Layer 4 of a small transformer language model trained on English Wikipedia (8 layers, counted from 0, width 64).
A neuron adds its activation times its output weights to the MLP's output. To switch it off is to set its activation to zero at one token and run the rest of the model.
A neuron's activation on a vector x is SiLU(gate . x) times (in . x), where the dot is the dot product.

Input weights of the MLP neurons that the questions are about. A number n stands for (n - 500) times 0.0011.
n51 gate: 510 466 471 548 594 230 355 548 296 577 260 488 513 677 439 504 468 727 697 571 661 341 506 538 461 760 706 359 561 691 322 876 610 486 718 686 769 648 510 555 544 415 812 534 417 647 681 398 571 458 350 613 375 667 407 532 573 504 322 734 155 429 474 502
n53 gate: 586 409 663 485 384 426 615 560 326 615 483 481 126 449 683 782 545 622 459 314 688 317 531 454 603 327 274 487 614 506 565 488 461 611 782 482 591 461 549 610 520 700 455 608 588 497 595 376 584 669 448 517 568 445 645 290 438 649 660 752 613 490 468 507
n54 gate: 454 516 362 441 613 555 513 532 581 601 553 379 517 491 376 543 373 628 112 299 533 694 555 677 425 393 450 479 533 644 538 373 653 733 382 434 734 281 545 448 597 339 600 572 212 760 529 528 354 546 455 640 365 187 750 615 390 307 699 740 658 655 688 538
n63 gate: 364 507 467 195 541 593 398 689 283 562 708 611 574 572 546 507 436 437 586 502 476 525 687 418 455 394 748 500 432 118 276 448 749 546 460 360 441 605 666 605 598 675 751 348 378 360 556 503 549 452 405 483 367 281 376 446 604 446 554 572 457 585 448 327
n65 gate: 544 406 794 251 472 421 447 634 592 474 244 329 642 358 648 741 308 652 563 523 639 222 447 410 785 517 497 525 836 615 556 600 354 735 565 193 465 609 324 493 546 446 537 545 559 335 288 667 420 624 408 718 334 330 559 799 538 271 658 739 371 527 93 239
n81 gate: 487 510 504 577 263 433 540 344 661 628 440 426 319 512 394 407 239 615 528 515 475 634 407 493 521 903 512 443 663 535 308 360 608 522 583 580 435 386 554 868 433 380 437 479 466 659 760 353 552 619 486 663 473 622 366 277 765 443 457 505 705 429 489 453
n93 gate: 292 554 529 236 546 400 416 417 511 407 562 369 481 584 380 351 222 737 703 752 285 633 470 470 341 744 442 758 387 456 183 542 550 845 589 294 385 604 682 557 626 259 495 601 274 321 408 563 477 700 580 492 363 350 432 444 518 597 421 465 582 446 432 477
n94 gate: 704 136 502 424 689 510 736 354 537 219 553 310 604 527 524 562 294 327 768 559 711 513 521 401 397 498 488 537 628 377 401 591 550 544 553 225 731 533 597 228 541 414 430 713 337 285 571 456 359 473 574 545 412 814 680 576 282 580 603 485 404 455 643 604
n105 gate: 231 625 525 438 505 688 510 595 619 557 449 458 350 480 608 773 486 498 504 324 423 327 367 131 516 451 546 656 740 539 414 354 574 397 550 375 667 561 269 442 471 400 680 641 299 656 672 588 499 393 475 679 598 494 680 400 399 704 443 515 526 341 460 538
n129 gate: 827 573 490 620 375 337 248 425 530 357 531 564 458 498 493 284 353 485 762 437 509 380 624 494 614 672 267 516 537 415 415 455 226 488 706 94 675 283 401 370 419 570 516 605 583 362 656 375 579 820 472 599 253 536 462 368 584 354 646 606 624 320 817 548
n150 gate: 613 404 567 393 392 666 459 330 601 408 303 396 447 400 462 447 316 561 620 482 506 518 456 508 681 549 425 730 643 684 343 703 530 515 460 441 468 292 501 626 665 358 497 601 185 540 743 563 496 386 416 518 557 388 789 722 414 327 393 368 566 403 606 617
n181 gate: 334 507 554 492 585 521 663 573 473 363 403 537 627 651 334 452 413 187 307 507 288 228 672 686 331 331 697 639 495 565 566 548 564 744 409 442 333 141 725 290 459 486 551 759 644 512 464 640 381 346 617 665 525 418 522 434 665 684 529 449 657 518 584 521
n51 in: 399 561 295 487 678 559 558 291 592 342 657 384 546 716 332 307 563 197 610 166 409 413 329 455 485 373 751 447 689 462 565 407 521 463 649 307 299 487 469 493 386 474 665 479 382 655 682 724 546 186 417 721 546 547 523 461 673 612 450 421 650 360 458 555
n53 in: 630 504 339 597 449 763 611 565 614 405 523 472 652 398 258 355 549 410 397 526 540 499 577 267 525 620 691 444 573 699 432 416 296 542 643 447 598 482 244 492 751 373 370 533 450 519 535 523 330 788 596 505 463 655 411 546 634 415 694 510 579 421 468 541
n54 in: 505 485 623 427 312 334 643 638 344 465 735 459 376 607 757 407 607 178 329 580 602 635 404 543 331 506 740 613 456 500 231 344 638 560 599 457 657 678 460 549 508 466 743 228 841 369 394 375 486 617 603 534 349 668 355 488 580 597 603 347 629 294 450 492
n63 in: 497 392 283 389 555 633 302 221 564 480 517 624 253 581 574 452 558 657 406 494 458 389 304 401 344 298 385 514 485 431 685 732 452 603 610 766 358 387 375 481 429 563 569 479 563 400 353 261 443 507 663 716 537 578 660 692 583 338 431 464 716 244 811 431
n65 in: 563 879 609 589 529 272 473 351 421 555 444 493 646 415 678 677 385 561 405 480 417 518 565 410 401 490 510 285 509 591 515 374 464 500 565 390 423 384 853 775 708 399 630 476 573 563 485 624 506 620 665 612 369 694 381 306 689 578 389 248 544 739 351 392
n81 in: 351 726 721 519 500 485 463 426 990 428 422 641 334 453 239 474 514 696 569 514 410 393 635 754 231 422 594 260 542 414 239 521 475 308 511 705 687 460 659 617 485 443 644 577 303 547 638 264 348 572 344 717 619 594 595 422 702 573 563 483 559 552 421 415
n93 in: 514 563 376 404 450 431 712 590 349 374 409 631 452 443 478 685 638 485 621 523 559 622 450 576 488 231 482 676 697 161 419 478 523 504 626 514 310 347 579 327 547 714 629 586 337 424 544 445 449 359 540 645 599 231 482 422 664 371 444 187 525 303 362 586
n94 in: 546 556 300 629 395 476 438 587 523 349 427 445 473 306 611 343 472 584 349 633 570 462 428 745 390 506 537 519 316 575 429 155 163 713 706 395 382 298 537 423 714 753 801 491 597 362 403 379 485 498 594 520 676 371 545 726 404 519 497 694 473 756 642 586
n105 in: 471 515 212 462 744 403 541 672 542 567 436 545 478 639 390 324 425 489 593 428 548 445 372 303 612 467 573 699 535 409 329 551 675 523 615 246 460 266 460 505 469 325 671 797 686 452 511 664 354 557 577 561 660 509 401 551 678 591 956 420 457 444 446 385
n129 in: 420 630 782 598 256 493 699 469 552 461 196 417 504 394 301 492 445 658 546 578 428 328 488 545 670 623 602 736 615 613 643 494 737 298 341 313 499 397 507 731 329 491 349 523 304 301 759 311 494 735 378 565 360 630 442 368 435 473 407 760 408 335 504 426
n150 in: 403 545 461 513 708 602 401 356 457 632 544 688 472 511 555 459 377 470 550 622 322 544 582 802 522 654 682 416 429 576 626 80 328 540 457 744 323 761 477 454 390 631 582 290 453 561 529 429 527 652 576 573 610 425 580 389 529 488 494 547 780 517 584 742
n181 in: 402 326 640 534 661 309 553 540 462 630 503 534 493 425 333 191 529 531 414 322 333 402 582 552 419 383 283 838 583 475 483 248 479 553 324 502 424 456 371 411 303 472 268 544 387 501 280 333 457 743 565 374 535 478 350 813 412 643 529 606 650 636 712 467

Output weights of the MLP neurons that the questions are about. A number n stands for (n - 500) times 0.001.
n51: 333 341 430 579 733 473 607 479 428 366 362 488 333 489 670 340 413 272 401 823 408 443 335 410 452 721 495 256 294 678 523 223 376 757 286 361 549 461 632 390 474 705 448 591 773 469 498 590 476 314 303 587 395 712 548 346 612 294 292 588 415 463 654 335
n53: 573 330 327 386 415 457 590 486 775 499 435 313 204 386 669 398 400 455 670 480 626 597 533 485 455 485 373 539 683 413 401 561 432 503 641 357 495 521 358 356 367 521 629 160 684 425 695 483 559 790 572 473 582 696 317 392 416 532 615 416 665 512 481 282
n54: 197 387 387 335 609 503 479 483 839 637 540 551 597 646 391 625 293 642 289 283 502 587 588 273 663 439 298 415 570 642 658 563 467 386 456 648 634 268 554 671 675 350 504 241 381 788 695 362 437 730 343 546 695 275 431 590 231 287 520 515 644 575 722 422
n63: 277 209 399 679 524 641 602 628 534 340 611 425 629 472 436 675 394 442 650 503 395 522 534 543 451 124 542 484 519 376 489 333 213 432 568 700 399 820 651 168 253 529 541 596 489 706 456 680 429 579 375 440 515 650 333 356 358 593 311 740 562 421 386 654
n65: 101 311 264 570 360 642 485 351 458 727 458 837 586 259 642 807 532 690 612 479 442 361 516 423 541 303 376 466 584 600 533 425 435 523 445 521 521 470 835 405 561 415 544 375 372 510 584 385 598 382 414 654 525 442 411 145 754 579 556 651 609 579 338 531
n81: 387 599 476 484 637 459 428 517 623 211 522 333 585 898 463 525 678 373 582 607 536 406 733 344 495 455 510 554 443 626 361 631 438 142 527 534 679 537 443 220 390 817 452 542 484 232 170 558 722 501 749 599 478 592 423 428 144 455 370 540 553 596 562 475
n93: 499 439 579 502 717 465 470 705 739 498 425 189 477 535 532 600 598 407 599 592 583 181 279 479 445 419 545 421 673 662 745 801 553 277 507 821 521 468 448 448 498 695 668 490 372 640 590 463 622 446 488 641 474 335 452 791 427 239 699 511 635 449 578 503
n94: 427 471 592 500 790 373 387 614 604 411 397 504 455 338 13 362 442 562 497 701 529 548 41 606 707 515 255 549 596 561 620 473 534 450 760 420 506 437 761 386 390 537 525 606 465 495 518 446 603 484 506 735 520 620 673 405 702 584 619 426 454 590 671 521
n105: 441 459 661 352 499 505 266 301 484 461 611 448 340 451 751 761 609 385 261 723 663 544 600 837 598 612 418 509 513 424 536 599 352 693 289 739 606 331 486 572 536 508 348 524 546 561 209 650 572 357 622 686 267 371 578 387 526 424 318 404 562 468 546 391
n129: 503 516 259 696 297 595 748 470 522 327 755 328 536 468 401 630 578 752 544 528 662 449 378 501 534 745 559 466 382 543 509 608 377 524 395 740 496 654 340 681 647 507 245 568 584 441 563 159 489 278 247 732 278 383 711 806 443 387 864 584 659 519 338 430
n150: 313 395 559 522 267 243 340 436 281 481 453 635 623 651 310 496 463 362 630 431 682 283 601 452 535 389 326 188 426 323 638 455 662 379 664 439 372 452 670 331 431 415 755 349 647 455 477 545 556 486 186 403 571 689 316 457 713 434 417 539 349 477 575 335
n181: 807 759 545 360 597 473 561 606 437 649 584 328 605 373 674 414 442 621 406 704 679 603 557 837 535 671 522 356 643 477 454 576 524 327 734 659 551 624 632 652 413 613 625 445 558 272 421 633 540 316 754 352 515 353 419 401 765 752 557 613 300 291 469 814

Each question names a token from some text and the token that comes next. It shows the vector x that enters the MLP there. A number n stands for (n - 500) times 0.0088.

Then comes g, the gradient of the next token's log-probability with respect to the MLP's output, scaled to length 1. A neuron's effect is roughly proportional to its activation times (output weights . g). A number n stands for (n - 500) times 0.00093.

"a", then "h"
x: 326 586 454 486 395 635 420 487 639 573 507 593 605 500 439 564 536 511 455 557 534 421 493 482 397 387 712 493 525 472 447 364 524 282 444 537 417 464 534 628 544 579 479 607 449 719 386 669 496 592 509 412 474 502 704 541 576 816 554 441 727 524 609 778
g: 561 384 366 721 517 537 547 754 640 564 753 336 655 278 314 501 404 632 632 92 385 248 292 626 536 380 568 585 394 351 427 453 453 437 531 352 396 599 632 385 374 615 707 649 558 399 458 516 509 427 323 418 321 622 602 609 404 577 462 527 318 387 527 488
Which neuron, switched off, raises the next token's probability most? n105

" M", then "al"
x: 516 402 597 463 508 401 526 443 405 555 437 466 492 652 592 339 518 531 544 529 395 564 460 464 677 399 469 433 457 565 582 508 417 118 448 427 584 533 449 590 367 446 454 695 488 634 657 502 347 450 472 264 494 541 497 574 358 360 529 456 480 508 541 490
g: 514 332 612 339 423 596 615 515 291 535 473 370 511 625 508 658 535 403 457 402 349 274 421 307 308 599 304 225 312 507 212 630 598 435 389 614 667 659 651 502 425 285 436 335 659 616 229 590 337 504 565 472 419 516 311 572 440 547 405 521 266 408 340 643
Which neuron, switched off, lowers the next token's probability most? n94

"K", then "en"
x: 441 522 607 581 409 478 502 481 482 597 486 425 584 514 431 388 473 528 551 585 501 449 178 494 476 472 249 676 298 502 603 509 543 69 404 545 494 519 494 581 351 547 493 548 476 612 661 604 305 476 409 394 468 525 442 429 484 470 512 499 443 493 529 446
g: 578 207 687 515 543 532 716 641 508 647 538 680 760 494 469 516 535 409 552 635 424 627 599 425 601 364 310 394 391 547 381 652 537 636 427 425 373 380 597 169 512 346 533 497 262 479 496 789 371 595 431 479 529 509 458 424 330 474 648 229 427 836 403 449
Which neuron, switched off, lowers the next token's probability most? n129

"z", then "o"
x: 571 452 532 707 391 626 340 425 580 594 527 542 472 297 659 471 316 353 408 589 648 610 357 510 387 586 310 419 250 611 508 581 400 276 723 512 382 546 181 574 420 686 546 676 356 480 599 567 388 406 571 443 594 416 539 489 509 607 483 443 695 495 406 459
g: 427 647 476 464 369 327 673 286 300 642 415 339 724 526 436 427 644 458 271 452 413 430 338 413 414 531 531 502 372 524 449 433 465 432 455 679 472 580 545 683 415 462 564 845 452 454 611 574 427 409 230 499 321 796 464 519 656 355 454 355 228 243 484 296
Which neuron, switched off, lowers the next token's probability most? n150

"ar", then "r"
x: 439 640 668 635 478 518 428 535 451 511 427 555 438 434 629 351 424 481 609 520 413 612 633 325 538 599 461 573 560 526 437 406 607 323 86 341 448 632 505 543 633 585 415 589 408 360 541 611 500 343 508 303 579 486 373 232 453 409 533 676 613 514 786 425
g: 596 565 481 607 596 459 774 834 281 461 558 614 630 401 280 536 422 485 371 268 386 592 593 522 449 566 583 244 317 695 521 726 313 542 575 473 669 755 527 642 654 503 351 364 477 661 677 520 446 423 320 430 543 644 504 591 574 623 573 703 628 524 629 347
Which neuron, switched off, lowers the next token's probability most? n129

"at", then "ed"
x: 550 664 442 420 223 525 621 497 604 512 517 549 526 435 580 564 643 665 516 504 503 363 480 407 542 671 331 652 509 504 320 680 350 341 536 583 321 618 296 470 559 500 455 535 442 540 458 426 198 425 369 392 575 535 824 630 455 471 590 109 371 502 435 472
g: 542 560 612 458 790 357 398 391 429 614 358 416 707 562 82 352 475 384 632 512 602 663 472 353 679 640 388 639 461 628 579 632 467 614 500 373 563 369 565 392 816 569 465 545 539 407 305 626 405 255 635 651 412 365 534 507 422 549 754 325 560 355 507 522
Which two neurons, each switched off alone, lower its probability most, in order? n150, n65

"re", then "c"
x: 532 413 413 380 656 740 393 480 459 713 620 475 452 469 476 421 518 389 552 562 335 588 542 474 461 402 573 314 319 587 499 341 566 521 616 624 418 550 381 434 347 511 437 591 453 411 482 289 300 592 600 232 423 513 376 528 504 422 536 855 345 529 660 601
g: 750 297 505 409 250 605 331 534 361 340 582 448 266 547 627 540 516 470 557 503 233 594 519 674 535 334 570 477 586 535 573 234 321 466 664 556 588 485 503 459 611 656 467 463 520 549 318 399 303 358 584 494 594 646 671 572 224 670 527 427 857 361 669 550
Which neuron, switched off, lowers the next token's probability most? n63

"z", then " "
x: 540 296 569 624 494 607 353 458 576 582 458 597 619 391 464 467 377 476 544 716 470 483 303 436 381 540 425 684 360 350 364 596 470 352 780 504 355 314 427 507 468 690 569 618 342 525 538 568 400 294 543 497 625 393 364 590 401 659 513 314 572 154 568 500
g: 641 531 690 376 538 464 518 418 751 393 406 503 493 545 328 703 565 554 231 681 666 645 679 519 533 581 658 483 400 446 477 507 670 684 560 588 430 53 464 391 601 669 360 239 496 629 216 371 587 507 664 413 469 470 397 553 390 686 565 401 633 488 429 565
Which two neurons, each switched off alone, lower its probability most, in order? n105, n150

"at", then " c"
x: 599 581 530 419 448 312 546 482 488 475 556 529 632 458 481 610 452 374 721 438 526 352 621 536 395 686 627 650 356 568 379 513 512 404 473 556 490 277 501 420 533 138 512 420 479 344 524 507 196 313 468 283 540 754 629 347 454 382 612 420 362 333 449 613
g: 419 371 403 416 432 510 306 565 425 401 443 551 791 264 681 494 348 575 630 338 563 424 504 382 316 220 415 329 587 484 519 469 665 495 460 256 635 422 454 429 534 438 658 423 476 449 619 505 384 815 362 593 729 284 326 607 464 551 698 344 544 511 232 338
Which neuron, switched off, lowers the next token's probability most? n94

"z", then "el"
x: 571 405 584 722 456 808 266 530 533 486 542 478 581 271 456 481 534 390 516 516 484 315 396 529 623 638 432 402 246 578 684 545 363 373 435 447 413 493 694 555 529 470 399 618 344 455 789 678 619 288 516 414 617 226 372 633 443 456 717 583 516 630 607 505
g: 475 672 587 426 425 612 802 677 734 601 314 509 445 448 459 486 650 193 720 510 504 575 599 551 611 566 463 309 738 283 317 535 565 461 349 483 686 476 591 479 392 584 481 638 374 392 600 276 446 752 455 491 471 375 309 396 597 246 554 454 728 530 642 418
Which neuron, switched off, raises the next token's probability most? n54

" M", then "i"
x: 539 376 622 431 540 515 524 467 434 525 430 477 475 607 643 320 494 509 561 543 380 554 474 481 654 329 528 467 435 476 526 499 377 118 439 408 616 518 452 553 369 420 481 688 544 674 599 538 347 492 479 286 470 532 595 539 364 339 522 458 537 554 539 523
g: 513 615 448 697 336 521 535 173 526 478 627 633 345 248 673 536 437 340 361 498 503 392 451 354 480 418 376 470 529 251 492 608 516 497 636 604 354 809 384 454 428 592 178 550 640 512 429 575 503 708 268 380 649 475 529 491 308 608 538 427 241 658 358 377
Which neuron, switched off, lowers the next token's probability most? n94

"p", then "u"
x: 592 479 319 474 535 641 440 474 459 504 680 519 478 361 463 378 637 743 497 486 468 655 275 632 822 804 523 598 690 569 795 500 548 436 358 740 406 663 457 380 455 602 517 428 416 524 646 500 559 447 507 384 542 580 594 526 429 533 304 370 458 342 387 581
g: 552 628 352 341 654 298 543 528 340 302 611 537 394 473 518 504 713 281 260 437 632 374 423 493 508 310 366 346 575 664 594 417 570 659 680 422 629 340 586 442 738 516 608 454 508 313 592 590 602 407 290 535 181 730 636 566 510 464 298 352 513 730 409 514
Which neuron, switched off, lowers the next token's probability most? n150

"o", then "v"
x: 436 484 479 471 429 390 388 509 542 594 415 463 480 431 782 402 559 527 523 499 497 384 379 593 371 521 488 441 672 510 547 55 452 328 486 452 300 527 475 565 594 537 425 487 496 333 378 494 409 255 552 307 600 602 425 596 389 543 346 676 416 334 342 674
g: 608 728 712 598 581 654 561 603 638 674 301 643 745 528 245 530 739 284 559 494 382 582 622 302 644 350 445 200 503 478 385 549 593 642 566 529 414 629 353 251 403 585 437 668 413 432 446 353 237 344 422 599 324 456 394 417 489 565 441 521 468 449 391 610
Which neuron, switched off, lowers the next token's probability most? n105

" C", then "an"
x: 488 436 506 655 555 407 608 542 468 678 525 396 481 567 435 339 507 595 498 500 408 392 253 449 495 481 351 451 261 441 531 465 535 84 645 490 534 624 583 504 338 518 578 613 571 529 531 597 442 379 470 366 449 546 311 462 493 478 523 446 455 521 632 514
g: 597 548 721 430 523 372 512 470 414 220 629 294 497 520 507 409 196 409 653 645 591 469 395 240 620 514 548 223 320 651 556 368 236 519 155 531 603 474 526 598 626 442 574 737 574 370 658 593 499 491 527 478 597 511 602 643 417 541 367 373 589 738 485 358
Which neuron, switched off, lowers the next token's probability most? n51

"ion", then "s"
x: 615 401 476 607 419 423 554 389 426 554 482 686 608 649 443 520 625 441 480 725 498 579 312 440 538 457 325 372 546 311 356 620 449 405 446 550 432 570 480 467 531 464 570 309 542 614 391 430 433 545 545 329 672 423 453 461 507 515 509 468 460 202 588 593
g: 537 527 559 571 504 548 403 449 488 589 584 317 695 439 606 369 696 533 546 455 370 601 601 240 592 539 475 635 694 546 491 611 583 583 395 434 569 306 402 553 71 594 611 273 275 586 602 519 593 532 222 533 599 420 608 723 293 432 599 298 555 586 260 297
Which neuron, switched off, raises the next token's probability most? n93

";", then " |"
x: 665 668 415 424 429 422 497 211 625 586 342 419 557 505 642 507 581 580 591 500 581 467 505 590 586 555 492 493 383 380 452 478 550 394 388 512 649 519 449 451 358 381 299 497 491 578 362 572 457 365 651 344 386 396 428 524 306 441 256 577 349 589 495 649
g: 431 727 562 396 466 651 513 311 531 257 476 585 528 789 460 578 402 679 380 592 428 595 353 447 869 370 486 367 623 496 403 288 595 516 514 586 622 493 343 763 429 498 572 645 426 371 514 557 281 700 377 555 568 354 478 343 463 618 656 624 185 446 355 565
Which neuron, switched off, raises the next token's probability most? n53

"e", then " m"
x: 636 533 495 289 464 539 343 555 418 645 429 546 502 583 460 477 513 593 588 528 400 572 558 463 579 412 577 358 548 497 561 608 672 333 573 556 430 506 699 461 616 444 504 569 421 617 435 505 290 474 669 484 678 404 628 294 467 739 763 298 505 627 536 699
g: 522 355 528 470 539 425 428 617 217 247 465 233 387 282 571 483 574 499 603 501 477 417 564 426 363 656 509 625 283 595 206 741 606 428 626 140 428 453 523 567 254 662 467 520 242 532 496 429 476 501 465 281 395 608 503 510 432 546 442 264 513 740 460 499
Which neuron, switched off, lowers the next token's probability most? n54

"e", then "m"
x: 543 410 452 409 381 443 532 617 489 476 581 491 518 526 328 518 600 263 475 520 640 680 639 581 483 348 554 388 625 624 622 567 608 371 505 580 499 509 461 296 454 431 440 653 483 567 498 431 220 331 661 361 600 592 547 539 495 543 419 671 325 631 581 667
g: 761 484 423 427 587 786 525 641 353 328 401 496 430 625 394 461 679 357 438 682 425 530 290 461 503 490 545 628 551 661 611 871 462 551 374 208 412 579 660 454 451 658 445 628 557 605 527 320 418 320 537 505 576 404 434 375 403 723 709 387 494 237 580 338
Which neuron, switched off, raises the next token's probability most? n94

"in", then "a"
x: 527 281 438 662 397 509 600 566 592 306 384 427 467 483 338 738 553 567 512 503 467 662 285 327 379 583 593 540 547 595 574 534 316 315 534 679 401 524 568 740 472 444 422 491 391 494 364 540 336 312 434 317 552 529 556 625 524 474 360 719 525 406 425 473
g: 632 604 198 520 450 337 290 321 415 539 670 495 868 514 504 659 592 330 439 461 536 265 438 402 407 794 502 551 182 547 493 396 365 379 395 518 471 526 576 457 554 467 784 616 466 510 706 615 405 495 552 441 313 504 796 612 533 499 465 491 400 648 460 615
Which neuron, switched off, raises the next token's probability most? n150

"s", then " P"
x: 827 457 446 378 418 635 538 367 621 657 512 612 635 521 396 635 495 641 491 422 484 541 555 501 426 457 461 441 767 423 533 594 484 293 469 496 424 490 408 561 388 530 504 571 628 488 663 442 536 600 608 403 546 504 641 421 604 705 719 505 605 503 581 419
g: 410 433 590 510 378 386 515 654 703 697 586 443 448 272 610 633 331 682 406 459 764 532 491 661 330 463 603 301 769 555 369 567 414 559 568 434 488 176 525 375 361 643 518 465 579 548 454 505 706 578 653 225 367 594 230 538 485 697 355 509 604 638 446 336
Which neuron, switched off, lowers the next token's probability most? n53

"e", then " of"
x: 671 403 432 269 615 458 378 499 414 574 556 532 403 629 367 420 544 469 648 578 461 563 305 491 603 592 423 619 626 384 574 522 602 551 612 352 439 573 361 315 565 420 572 608 449 707 526 320 264 494 675 385 567 509 398 572 558 634 525 335 562 484 586 633
g: 595 457 354 446 695 543 621 327 566 477 501 686 371 644 484 550 646 429 595 707 789 445 390 453 406 480 764 497 692 228 489 469 674 588 596 655 501 463 488 446 931 492 670 420 523 434 749 593 567 393 439 473 358 558 676 574 512 625 561 779 644 407 569 455
Which neuron, switched off, lowers the next token's probability most? n93

"ed", then " f"
x: 734 540 386 524 605 521 691 367 603 571 605 615 494 675 452 403 668 417 575 582 486 554 586 637 631 538 420 644 516 369 658 515 663 428 661 338 530 493 395 492 597 588 390 474 660 593 389 452 375 391 556 341 721 284 420 282 749 500 520 599 380 557 513 508
g: 645 432 453 688 440 568 93 526 430 589 598 275 366 420 473 646 659 567 461 682 640 457 616 459 472 469 781 593 383 690 581 415 561 483 734 701 422 336 408 528 552 468 650 554 431 714 594 250 451 264 546 503 624 367 425 581 578 652 569 374 289 414 694 413
Which neuron, switched off, raises the next token's probability most? n93

"s", then ";"
x: 607 392 496 510 466 577 613 372 364 456 498 664 473 584 467 580 536 529 357 483 416 627 357 511 387 357 484 489 566 257 321 513 428 370 353 489 369 277 383 574 434 477 450 546 529 522 524 569 576 370 569 381 521 555 660 398 704 832 752 462 511 422 588 567
g: 491 643 558 439 577 572 550 673 329 563 580 588 307 565 501 345 252 355 669 467 276 486 584 577 430 497 270 495 610 612 481 570 770 254 423 242 603 714 375 451 533 492 540 551 666 402 615 590 838 804 546 718 528 403 525 565 557 491 517 638 619 444 278 431
Which neuron, switched off, raises the next token's probability most? n105

"e", then " T"
x: 623 368 655 346 566 507 205 659 478 334 630 507 419 596 275 572 439 370 517 486 511 513 473 538 465 506 397 577 474 414 607 352 504 418 651 425 267 486 665 446 491 732 478 603 438 630 282 615 428 492 689 485 563 402 300 464 446 654 511 315 552 442 563 619
g: 578 573 414 74 522 368 543 330 526 365 540 492 565 29 393 593 620 705 410 667 747 582 597 501 453 337 470 665 348 341 485 562 540 479 643 352 474 578 612 304 611 562 643 405 464 581 546 450 482 355 484 362 324 336 596 392 472 473 312 454 634 573 608 584
Which neuron, switched off, lowers the next token's probability most? n181

",", then " and"
x: 529 437 472 485 548 349 662 498 453 496 443 502 548 664 554 495 600 376 415 524 653 541 507 589 267 684 469 657 475 423 447 376 487 408 557 514 471 432 585 578 492 516 490 456 551 662 468 257 399 261 735 245 549 529 440 514 521 422 462 560 429 569 354 409
g: 517 377 515 518 722 301 555 652 643 505 639 662 491 781 582 336 554 221 566 483 423 396 334 369 561 675 289 455 465 732 366 433 480 663 487 539 530 454 565 588 450 570 298 732 270 764 677 549 503 271 490 531 600 338 319 511 446 541 701 265 385 534 537 518
Which neuron, switched off, raises the next token's probability most? n54

" ", then "9"
x: 462 540 587 469 542 579 584 560 435 527 488 871 502 470 426 509 502 565 713 426 488 505 400 518 556 477 554 463 478 407 528 498 481 420 427 376 511 571 488 498 476 585 371 490 485 412 584 522 439 581 568 395 393 537 436 550 464 424 300 425 500 607 496 423
g: 518 614 332 410 436 341 437 433 128 596 312 489 233 545 618 528 322 402 321 658 488 558 299 613 528 468 480 515 467 568 429 492 565 441 466 525 320 410 380 588 368 775 536 464 536 410 438 214 346 324 541 648 519 620 454 653 354 427 505 514 817 624 235 311
Which neuron, switched off, lowers the next token's probability most? n63

"i", then ","
x: 469 596 536 530 555 468 416 647 626 539 430 444 766 529 494 580 471 474 508 633 392 639 528 371 466 408 636 400 478 382 564 653 435 278 449 489 420 266 657 434 596 397 552 664 324 312 466 496 442 424 529 532 622 320 528 459 678 631 516 224 395 567 760 521
g: 526 442 300 392 267 614 411 278 395 637 700 477 616 454 472 485 419 550 497 786 386 205 404 483 500 555 442 678 424 561 568 240 553 370 522 743 285 473 521 753 523 511 377 526 711 301 406 520 270 382 699 560 602 547 565 541 559 728 720 591 517 339 451 498
Which neuron, switched off, raises the next token's probability most? n181

"s", then "."
x: 641 372 502 520 537 488 392 464 537 739 699 623 501 529 351 498 402 474 480 591 338 468 350 578 357 314 554 374 599 291 261 459 495 356 377 573 522 376 459 577 440 503 505 541 657 478 366 370 446 505 576 363 399 517 632 383 723 738 663 396 561 352 637 519
g: 469 806 538 271 524 645 546 532 239 318 402 502 504 746 640 379 370 460 566 649 254 342 485 475 445 646 306 551 632 527 653 452 493 565 591 785 275 706 162 587 377 517 464 486 558 624 547 442 492 611 383 497 434 544 476 415 634 396 637 653 581 545 761 482
Which neuron, switched off, raises the next token's probability most? n129

"c", then "on"
x: 661 323 335 596 413 588 626 534 237 639 465 445 489 491 499 657 584 568 414 241 417 528 429 453 615 452 538 399 371 500 581 254 579 526 826 557 414 525 397 679 523 486 502 603 503 396 524 398 375 592 376 328 390 522 314 334 480 569 443 485 540 339 416 489
g: 918 443 551 508 479 494 480 459 616 406 709 489 609 356 558 408 400 753 656 643 501 660 488 560 591 409 561 378 377 705 834 430 456 525 388 523 401 310 341 463 501 418 458 477 708 285 431 509 531 598 555 477 492 459 534 188 594 621 456 469 848 558 489 280
Which neuron, switched off, lowers the next token's probability most? n53

"–", then " A"
x: 486 419 360 522 430 566 521 340 373 516 590 597 450 343 319 483 551 547 540 435 576 619 566 640 547 666 564 555 407 654 452 495 495 366 548 525 462 498 328 562 290 223 396 409 628 495 585 397 456 553 695 319 391 404 299 537 480 390 441 342 305 480 557 537
g: 652 339 516 173 153 298 796 498 446 557 480 553 575 665 442 617 547 593 457 455 583 588 342 705 438 408 482 518 789 481 585 499 474 484 618 656 665 510 603 695 494 387 545 411 482 584 404 586 299 169 572 421 577 594 796 604 360 522 455 428 541 600 619 540
Which neuron, switched off, lowers the next token's probability most? n81